Layer 6 of a small transformer language model trained on English Wikipedia (9 layers, counted from 0, width 96).
A neuron adds its activation times its output weights to the MLP's output. To switch it off is to set its activation to zero at one token and run the rest of the model.
A neuron's activation on a vector x is SiLU(gate . x) times (in . x), where the dot is the dot product.

Input weights of the MLP neurons that the questions are about. A number n stands for (n - 500) times 0.001.
n38 gate: 537 576 698 43 540 786 228 742 554 563 521 746 367 174 338 506 696 643 619 523 703 495 678 289 616 158 182 788 738 99 320 680 462 507 515 285 743 529 508 548 400 749 607 602 388 502 509 539 701 32 613 476 256 296 752 454 567 439 640 476 537 477 394 426 363 171 739 398 516 587 551 770 487 442 948 632 513 609 707 339 394 517 298 310 330 854 426 589 474 376 359 509 367 400 560 526
n42 gate: 433 336 697 357 140 755 545 310 730 354 402 257 288 368 266 121 554 539 484 563 141 640 569 239 285 509 470 348 504 615 536 725 317 110 622 649 324 739 615 541 343 136 288 498 492 522 439 490 298 626 453 286 317 478 484 730 494 542 400 616 573 506 508 723 542 575 653 256 331 706 440 510 537 93 514 649 465 498 440 718 326 461 500 309 668 688 597 750 660 463 553 359 470 698 379 525
n43 gate: 383 592 323 549 622 715 569 526 479 720 580 245 532 578 35 434 758 498 319 459 655 412 904 495 197 599 629 284 634 969 480 405 257 187 565 137 603 752 323 540 458 477 425 181 737 595 838 677 576 823 416 573 358 479 731 487 485 625 257 659 457 374 680 499 443 238 573 831 620 662 811 843 528 244 649 584 527 558 438 490 366 529 489 602 379 574 327 635 536 230 451 804 528 463 262 307
n60 gate: 347 455 444 687 501 473 267 610 365 463 551 434 422 599 608 314 595 512 810 617 702 584 557 718 533 282 499 379 351 428 373 627 582 478 343 530 732 281 300 250 255 366 435 577 376 603 530 586 465 442 588 624 209 674 484 729 305 779 462 589 403 457 588 522 885 688 456 527 499 742 514 529 606 321 605 628 405 389 690 486 461 105 193 583 540 598 655 690 604 512 367 698 585 448 258 519
n97 gate: 489 589 603 330 300 327 385 493 614 416 478 325 409 304 476 426 369 642 630 439 603 471 391 646 583 527 759 505 641 848 717 558 629 603 435 636 792 389 441 412 417 490 370 303 448 387 505 433 401 428 668 424 551 858 587 847 462 755 494 528 281 476 395 833 569 890 724 491 292 409 210 582 425 674 710 592 409 392 620 486 713 489 456 559 605 550 627 790 521 381 480 598 496 398 196 657
n38 in: 663 656 493 430 284 335 297 364 693 638 311 680 629 162 636 209 286 417 259 359 287 892 456 839 123 616 20 642 132 645 443 719 471 687 380 744 665 793 756 353 299 772 590 370 275 737 229 561 480 607 455 652 672 502 506 609 360 803 408 464 645 270 311 729 529 493 601 498 646 496 914 172 487 570 303 521 210 296 919 742 398 649 410 581 747 589 717 677 200 261 447 171 268 541 424 623
n42 in: 672 595 696 768 449 507 512 259 277 412 677 753 316 510 882 510 355 522 517 737 491 529 509 678 444 499 904 458 534 421 611 610 564 237 687 619 553 386 374 658 557 559 468 647 468 591 311 657 233 777 502 766 902 484 593 823 604 422 679 326 578 727 310 504 413 651 392 317 614 693 566 513 501 434 266 484 461 582 470 752 371 611 504 340 234 341 670 678 505 138 348 575 153 495 394 540
n43 in: 577 487 740 707 195 442 536 651 370 441 285 669 777 404 383 515 512 584 310 630 433 698 642 314 183 503 817 544 631 717 287 443 212 272 628 328 815 367 325 646 776 490 558 478 918 295 566 765 434 653 333 491 571 543 402 585 524 695 504 588 514 444 331 498 911 478 358 607 410 432 513 467 654 677 294 741 568 226 525 358 321 370 276 208 679 338 619 453 659 367 638 638 637 545 432 201
n60 in: 307 259 393 663 377 647 468 686 638 684 679 614 312 412 616 482 493 301 525 64 290 700 676 635 432 302 464 435 269 224 786 595 640 443 321 677 421 603 390 484 553 549 438 587 370 663 322 315 184 422 421 838 482 512 297 498 367 705 534 551 549 390 493 460 522 346 466 330 449 586 342 359 280 548 531 507 804 465 445 569 234 478 266 609 705 594 367 531 419 154 616 366 550 794 500 439
n97 in: 419 556 652 427 327 450 428 236 573 648 609 596 608 592 153 508 621 764 488 341 134 238 488 476 493 268 701 365 825 420 298 565 375 164 493 503 630 622 633 499 448 387 495 229 479 805 855 489 314 684 506 368 657 563 394 315 459 277 274 731 532 184 544 496 650 403 686 502 353 502 637 463 276 335 496 583 497 832 517 702 553 394 497 569 622 487 284 787 519 340 447 560 416 378 362 715

Output weights of the MLP neurons that the questions are about. A number n stands for (n - 500) times 0.0022.
n38: 500 470 449 462 368 236 491 556 524 546 894 497 412 976 671 424 770 457 581 393 552 538 487 449 466 623 285 425 459 838 515 503 832 418 635 332 522 516 634 520 481 671 389 513 654 387 633 503 498 563 449 689 613 405 652 385 492 439 269 414 398 543 573 482 629 488 510 513 372 407 614 312 382 572 509 605 421 627 664 816 564 555 485 551 634 514 492 616 274 447 605 626 591 495 397 555
n42: 576 653 483 616 616 617 299 504 369 364 404 715 499 579 563 479 671 359 459 278 519 367 524 522 463 537 613 435 585 487 475 404 408 378 616 475 564 469 598 533 668 427 573 442 604 544 360 378 478 660 396 529 518 494 497 310 479 331 369 203 516 444 643 589 540 579 552 391 512 575 212 400 411 643 451 622 453 597 611 446 542 557 734 439 323 556 467 533 412 334 342 499 456 724 329 427
n43: 399 340 527 294 681 600 572 528 393 587 482 243 430 367 528 488 416 367 702 626 560 705 468 675 307 504 465 621 518 811 412 614 450 488 386 391 624 507 403 452 403 413 465 634 687 621 466 675 522 422 557 461 531 450 319 543 377 446 656 523 480 311 423 500 529 447 471 590 559 386 566 430 795 489 516 540 496 707 657 416 417 373 515 366 592 489 657 383 587 678 555 503 315 575 422 387
n60: 586 480 736 488 402 605 662 483 485 560 518 533 393 595 658 511 668 637 564 567 654 622 566 425 469 429 448 560 407 505 319 384 439 370 397 514 660 401 334 396 570 602 606 391 533 356 467 482 433 586 519 494 579 635 455 505 474 409 400 501 463 426 466 292 536 167 478 668 452 505 275 507 645 735 579 756 804 568 517 525 486 408 505 516 685 604 676 312 401 444 557 368 605 566 582 605
n97: 435 577 662 525 656 465 602 501 471 510 506 558 561 190 585 440 646 274 421 652 511 584 476 412 453 466 276 630 627 460 454 472 327 398 515 570 463 663 551 611 555 417 360 599 427 501 342 449 423 375 355 620 673 494 665 666 493 423 263 404 498 700 383 405 653 634 515 602 433 588 486 513 450 369 465 415 566 588 463 597 332 603 613 672 443 436 373 465 548 363 456 388 544 501 564 528

Each question names a token from some text and the token that comes next. It shows the vector x that enters the MLP there. A number n stands for (n - 500) times 0.0056.

Then comes g, the gradient of the next token's log-probability with respect to the MLP's output, scaled to length 1. A neuron's effect is roughly proportional to its activation times (output weights . g). A number n stands for (n - 500) times 0.00095.

" ", then "19"
x: 623 457 438 602 455 569 505 387 320 613 672 524 558 601 693 581 356 527 262 578 519 758 408 295 640 509 522 324 656 269 442 373 364 553 405 475 585 750 351 515 346 349 611 746 431 546 372 740 542 595 378 441 532 597 646 315 785 550 326 565 249 382 381 479 519 638 330 546 450 366 559 507 554 577 477 501 553 413 571 546 511 414 570 491 582 686 628 478 610 640 461 560 490 481 346 681
g: 643 470 520 657 436 281 787 509 456 373 511 552 513 483 340 629 465 666 506 590 553 571 295 459 745 458 469 490 527 409 604 428 431 326 512 473 533 598 646 440 517 352 699 471 496 533 469 408 327 518 581 454 514 511 456 547 543 670 256 689 518 448 519 530 420 420 527 325 694 574 479 694 458 503 376 426 518 374 416 557 621 520 680 548 597 606 318 578 372 392 513 638 446 448 328 540
Which neuron, switched off, lowers the next token's probability most? n43

" an", then " in"
x: 515 431 86 469 436 673 754 409 480 588 553 432 533 626 502 511 440 608 468 401 454 566 620 421 438 629 454 407 681 376 520 405 224 549 402 470 504 576 571 586 483 391 566 391 193 506 398 497 494 450 511 501 626 494 707 621 393 598 497 591 73 350 501 397 448 537 435 567 396 454 418 751 367 486 692 562 355 606 547 421 405 389 647 618 632 510 482 401 532 674 343 589 515 515 498 576
g: 636 582 516 525 661 394 477 372 371 416 593 482 509 535 603 460 385 614 462 289 440 596 566 604 450 538 570 521 762 625 406 364 437 428 377 630 523 436 482 528 414 574 559 554 534 375 620 654 484 430 359 350 497 354 514 699 587 245 591 534 549 617 454 552 398 719 327 300 473 451 295 493 331 472 470 438 602 498 589 535 537 440 412 875 451 493 486 506 415 510 532 597 476 571 616 411
Which neuron, switched off, lowers the next token's probability most? n43

"A", then "-"
x: 623 401 596 370 543 344 728 363 377 583 660 472 606 667 275 609 427 637 341 297 491 542 610 447 550 474 635 304 509 520 461 495 602 484 390 643 460 375 429 628 256 392 435 739 473 345 544 604 535 516 498 423 519 456 531 330 481 526 565 547 238 359 467 419 495 523 199 643 557 437 448 545 365 493 525 283 783 448 587 609 695 673 616 446 597 440 257 579 487 564 371 434 485 432 701 436
g: 462 417 584 453 539 491 507 351 542 610 526 684 553 636 489 560 615 361 440 505 448 452 523 677 316 422 385 532 645 383 475 550 620 524 350 453 533 533 623 591 563 414 726 430 482 472 368 440 330 543 275 406 443 750 641 488 488 405 304 518 588 442 471 437 666 435 650 655 374 405 677 742 458 580 626 378 525 578 666 551 533 433 376 361 578 552 407 459 357 372 434 626 441 604 340 408
Which neuron, switched off, raises the next token's probability most? n97

" C", then "u"
x: 584 367 221 494 694 400 560 317 461 455 500 544 569 729 377 597 681 550 346 468 439 657 464 372 504 318 407 289 418 520 307 497 440 499 116 552 426 605 490 503 437 418 560 685 226 462 401 673 499 604 294 516 367 392 546 553 414 490 504 545 402 348 247 459 591 521 339 535 528 511 346 404 560 448 523 561 753 483 514 489 311 569 552 473 682 486 594 468 646 569 456 601 627 600 532 507
g: 383 487 502 596 611 639 599 650 314 567 526 490 488 625 566 762 383 525 508 387 579 711 636 553 506 441 448 481 524 613 413 624 543 601 597 557 366 337 656 716 359 531 555 576 447 514 594 603 475 417 565 359 602 649 497 491 514 723 278 648 686 663 644 553 409 393 425 615 551 462 640 510 570 505 438 534 654 501 526 668 539 503 589 396 369 507 514 484 478 349 341 599 461 271 466 607
Which neuron, switched off, lowers the next token's probability most? n42

" as", then " en"
x: 640 462 258 390 458 573 672 339 354 404 524 508 516 756 554 503 279 517 378 606 590 507 534 247 494 506 424 694 543 521 482 261 563 607 440 477 426 377 484 526 387 603 566 550 188 430 479 522 678 510 380 324 602 371 547 627 356 686 661 541 213 339 450 581 373 527 287 582 432 430 430 380 445 595 660 486 436 497 354 465 515 466 640 537 659 620 496 361 588 538 623 626 505 449 383 581
g: 664 503 322 420 609 577 703 522 475 472 523 623 533 628 460 594 599 643 587 551 448 630 441 741 309 482 512 504 364 604 504 487 352 511 413 363 608 638 504 526 422 413 534 173 495 658 526 397 425 606 548 485 687 586 670 298 553 429 474 363 496 724 522 387 705 738 487 565 549 474 536 548 488 508 530 659 484 512 552 375 446 478 586 581 552 359 569 582 402 471 517 729 527 548 618 434
Which neuron, switched off, lowers the next token's probability most? n42

" de", then "v"
x: 773 527 432 401 609 634 668 392 485 610 504 540 465 733 519 516 476 487 271 464 511 515 527 388 544 304 415 436 568 408 304 427 382 385 496 678 390 523 425 677 465 487 623 574 148 352 500 598 343 477 339 474 573 490 355 503 476 724 536 461 274 347 455 457 602 455 501 689 564 432 392 661 390 450 816 592 235 457 527 820 340 337 486 450 544 614 494 326 551 604 461 381 481 605 360 472
g: 557 354 465 567 500 516 497 635 828 608 509 572 359 468 326 561 414 602 416 352 474 588 562 515 553 401 445 403 519 415 478 578 707 637 374 523 468 687 665 342 375 370 376 393 376 503 587 490 469 672 406 293 361 552 515 568 289 627 410 589 361 745 371 452 341 468 521 480 601 389 519 567 329 516 549 471 532 432 499 555 371 431 564 673 549 510 574 396 452 384 432 595 530 669 635 539
Which neuron, switched off, lowers the next token's probability most? n42

" t", then "est"
x: 623 604 207 298 556 874 626 302 461 441 698 494 398 658 383 474 219 519 515 562 371 565 683 471 585 561 361 283 413 377 341 305 516 455 528 556 578 803 467 498 527 262 520 599 263 404 302 707 483 541 481 430 535 544 492 493 416 523 506 418 398 439 268 508 550 452 579 577 360 438 390 618 540 537 377 604 428 481 552 715 558 588 620 503 496 579 528 527 513 480 564 704 554 578 423 556
g: 476 557 587 448 607 377 423 624 447 399 459 577 472 535 496 581 592 491 601 616 441 295 609 373 404 585 463 600 566 381 584 417 441 426 441 326 630 471 448 649 521 550 412 537 556 461 541 413 449 481 339 640 398 431 571 364 402 655 354 520 418 405 540 425 360 529 703 696 419 407 459 437 460 456 500 491 337 609 797 592 350 611 601 408 595 651 543 592 392 555 855 352 428 471 482 279
Which neuron, switched off, lowers the next token's probability most? n42

" D", then "et"
x: 647 630 372 531 560 458 518 246 297 445 524 556 503 802 416 593 584 559 343 460 460 402 580 429 536 292 557 178 540 465 305 404 532 511 293 480 514 561 561 592 336 541 557 698 364 587 445 459 473 420 322 462 509 479 550 357 379 485 605 550 442 280 267 460 542 513 414 532 592 299 406 616 670 565 541 570 595 670 480 626 318 600 685 663 445 767 679 447 558 583 464 605 458 625 346 668
g: 423 365 488 565 462 447 622 278 276 451 539 350 620 441 626 525 348 351 477 399 586 571 508 430 588 403 557 593 578 489 713 627 370 456 660 438 384 507 446 483 568 585 629 661 470 462 371 468 570 380 426 530 326 533 352 371 531 425 244 615 552 417 561 400 635 612 530 646 465 284 399 315 532 267 454 537 485 565 524 678 538 364 559 673 524 581 506 690 538 623 356 571 501 553 511 440
Which neuron, switched off, raises the next token's probability most? n97

".", then " I"
x: 639 479 131 353 467 564 504 315 328 440 653 336 415 661 624 502 463 469 348 601 346 596 613 473 589 490 433 402 676 440 440 263 399 628 528 473 571 560 468 462 405 481 468 590 292 444 496 646 510 551 583 506 542 565 536 625 360 536 565 460 128 244 493 387 470 508 300 535 568 477 487 614 647 589 552 434 333 439 570 427 550 338 646 358 604 758 463 345 617 554 432 706 504 603 578 519
g: 483 637 518 460 555 686 483 503 305 382 381 626 520 587 435 518 541 687 440 472 383 488 394 568 510 633 462 643 589 501 643 436 493 569 477 585 504 436 585 467 359 399 697 478 412 665 764 468 381 520 547 560 615 451 583 419 416 601 536 626 385 545 388 320 362 622 398 596 330 329 509 471 390 483 605 659 560 563 578 480 343 500 494 402 332 406 390 451 296 509 557 595 447 394 216 261
Which neuron, switched off, lowers the next token's probability most? n60

" Pol", then "o"
x: 659 626 316 623 584 590 484 321 396 752 507 634 362 702 342 491 443 388 364 478 415 685 471 314 559 612 407 329 486 324 409 410 432 393 463 497 435 395 365 563 422 454 575 552 190 609 364 547 462 712 511 368 484 482 493 473 539 713 320 443 250 314 270 404 745 366 327 557 518 597 373 522 514 540 459 496 554 641 585 504 430 480 649 575 570 543 451 419 397 613 586 556 641 577 276 484
g: 439 451 493 551 680 658 350 404 517 491 500 527 647 645 556 453 504 414 537 514 438 573 845 446 666 400 484 485 422 637 494 534 582 696 603 577 541 355 560 604 547 644 528 605 615 544 336 574 441 511 387 364 498 576 396 502 546 584 410 658 484 572 512 719 586 343 502 414 582 305 612 549 364 490 723 406 507 534 663 204 703 560 396 482 501 540 540 383 686 513 407 481 411 486 392 519
Which neuron, switched off, lowers the next token's probability most? n97

"ost", then "ats"
x: 582 613 296 519 655 710 721 363 399 399 518 548 466 764 340 661 516 573 506 507 584 359 534 529 653 400 465 655 622 497 451 442 305 482 239 407 474 346 600 328 315 409 434 642 297 320 341 571 429 489 461 475 674 401 406 372 435 318 542 707 400 298 569 540 552 446 377 502 451 536 398 520 364 743 532 485 366 533 312 392 504 367 768 509 540 406 525 457 409 449 519 621 425 436 451 396
g: 446 528 413 636 498 482 378 628 507 435 379 522 544 414 646 187 469 670 682 397 510 468 456 461 473 512 588 353 254 545 489 522 553 402 420 491 455 586 592 431 534 475 446 532 317 432 262 598 514 376 452 780 482 516 406 323 579 373 359 545 556 430 571 310 588 407 566 499 377 473 523 536 442 494 470 358 563 404 303 485 680 349 442 325 565 455 532 490 721 402 339 287 451 470 502 513
Which neuron, switched off, raises the next token's probability most? n38

"era", then " F"
x: 677 462 309 313 562 486 601 282 476 418 598 397 514 678 444 550 351 660 206 435 443 583 496 370 551 520 557 488 619 498 470 266 636 460 344 595 448 374 476 515 455 396 526 626 310 368 654 638 547 465 531 482 545 527 406 510 618 395 632 318 527 390 419 425 412 469 163 669 345 296 416 632 393 532 434 468 568 543 673 353 226 405 636 637 542 491 381 409 655 709 414 364 460 372 458 469
g: 548 622 489 533 489 501 387 411 638 540 444 412 538 515 664 477 604 518 564 631 540 476 527 436 567 494 300 635 510 312 583 595 698 275 430 589 504 584 456 465 374 392 608 548 806 518 727 548 696 635 408 534 515 478 489 488 536 560 358 525 444 179 725 380 596 452 408 580 602 470 299 613 550 468 460 431 539 384 593 494 507 539 335 390 420 574 491 722 551 433 585 501 506 680 401 433
Which neuron, switched off, lowers the next token's probability most? n38

" L", then "ow"
x: 495 489 226 448 673 613 501 377 294 560 560 712 388 769 463 520 469 655 415 409 569 646 468 299 592 464 416 393 515 342 322 257 519 610 412 418 477 553 464 579 510 448 554 631 314 567 257 698 413 556 510 494 453 512 519 384 333 605 545 633 367 430 476 373 477 372 293 558 481 388 481 517 594 412 631 469 503 536 828 535 368 488 510 508 621 545 584 477 669 646 400 590 740 520 287 598
g: 412 477 456 519 479 580 463 363 424 548 484 646 633 505 567 478 609 458 700 634 337 629 480 562 494 471 542 682 457 608 443 365 407 581 399 375 526 553 807 652 572 760 437 512 654 475 470 537 451 513 220 449 500 475 674 469 456 307 552 455 461 403 542 534 662 464 370 392 285 299 385 505 482 574 446 506 530 491 618 420 307 419 636 505 436 402 369 543 514 518 502 268 632 351 492 383
Which neuron, switched off, lowers the next token's probability most? n42

"et", then " oper"
x: 546 489 504 498 713 488 595 503 542 566 303 566 488 786 372 523 441 419 396 423 365 741 444 387 536 457 427 315 490 526 532 380 875 443 427 726 383 471 537 536 275 577 532 393 415 523 363 542 512 631 441 576 541 545 398 354 691 285 567 453 520 477 484 600 504 672 306 421 479 529 386 290 272 660 488 390 334 542 580 509 358 642 613 364 745 485 479 688 629 538 387 531 328 525 250 569
g: 493 467 458 486 559 471 723 563 356 420 421 577 433 594 375 588 506 478 535 578 649 497 299 732 322 674 789 352 425 742 403 339 590 401 383 361 392 529 635 529 557 603 587 342 391 347 445 696 525 430 656 460 506 446 582 492 500 414 641 461 524 630 390 552 380 641 472 568 836 489 493 514 477 456 519 516 655 430 409 335 566 528 523 377 450 581 455 443 483 478 440 447 516 547 535 586
Which neuron, switched off, lowers the next token's probability most? n43

"ans", then ".\n\n"
x: 496 591 477 414 641 530 647 279 368 411 621 554 369 649 254 486 401 485 296 283 326 662 345 504 773 495 708 466 533 560 531 455 574 495 347 812 465 441 539 585 451 603 633 535 378 508 530 689 497 398 583 475 603 398 471 384 731 656 506 554 427 383 554 583 620 717 268 433 522 361 490 493 212 509 408 439 577 566 521 487 238 380 717 456 666 395 416 542 628 473 487 520 367 442 528 649
g: 672 568 483 554 670 419 551 480 400 533 532 484 492 541 385 592 390 515 638 484 534 571 469 528 428 529 486 573 448 515 488 317 361 492 342 598 594 424 464 468 468 326 387 571 337 514 548 283 638 521 466 394 422 425 482 837 396 343 323 357 718 528 543 528 727 376 560 395 559 514 615 363 528 707 491 552 789 571 539 573 545 448 560 723 536 621 428 523 524 518 497 364 399 467 717 480
Which neuron, switched off, lowers the next token's probability most? n97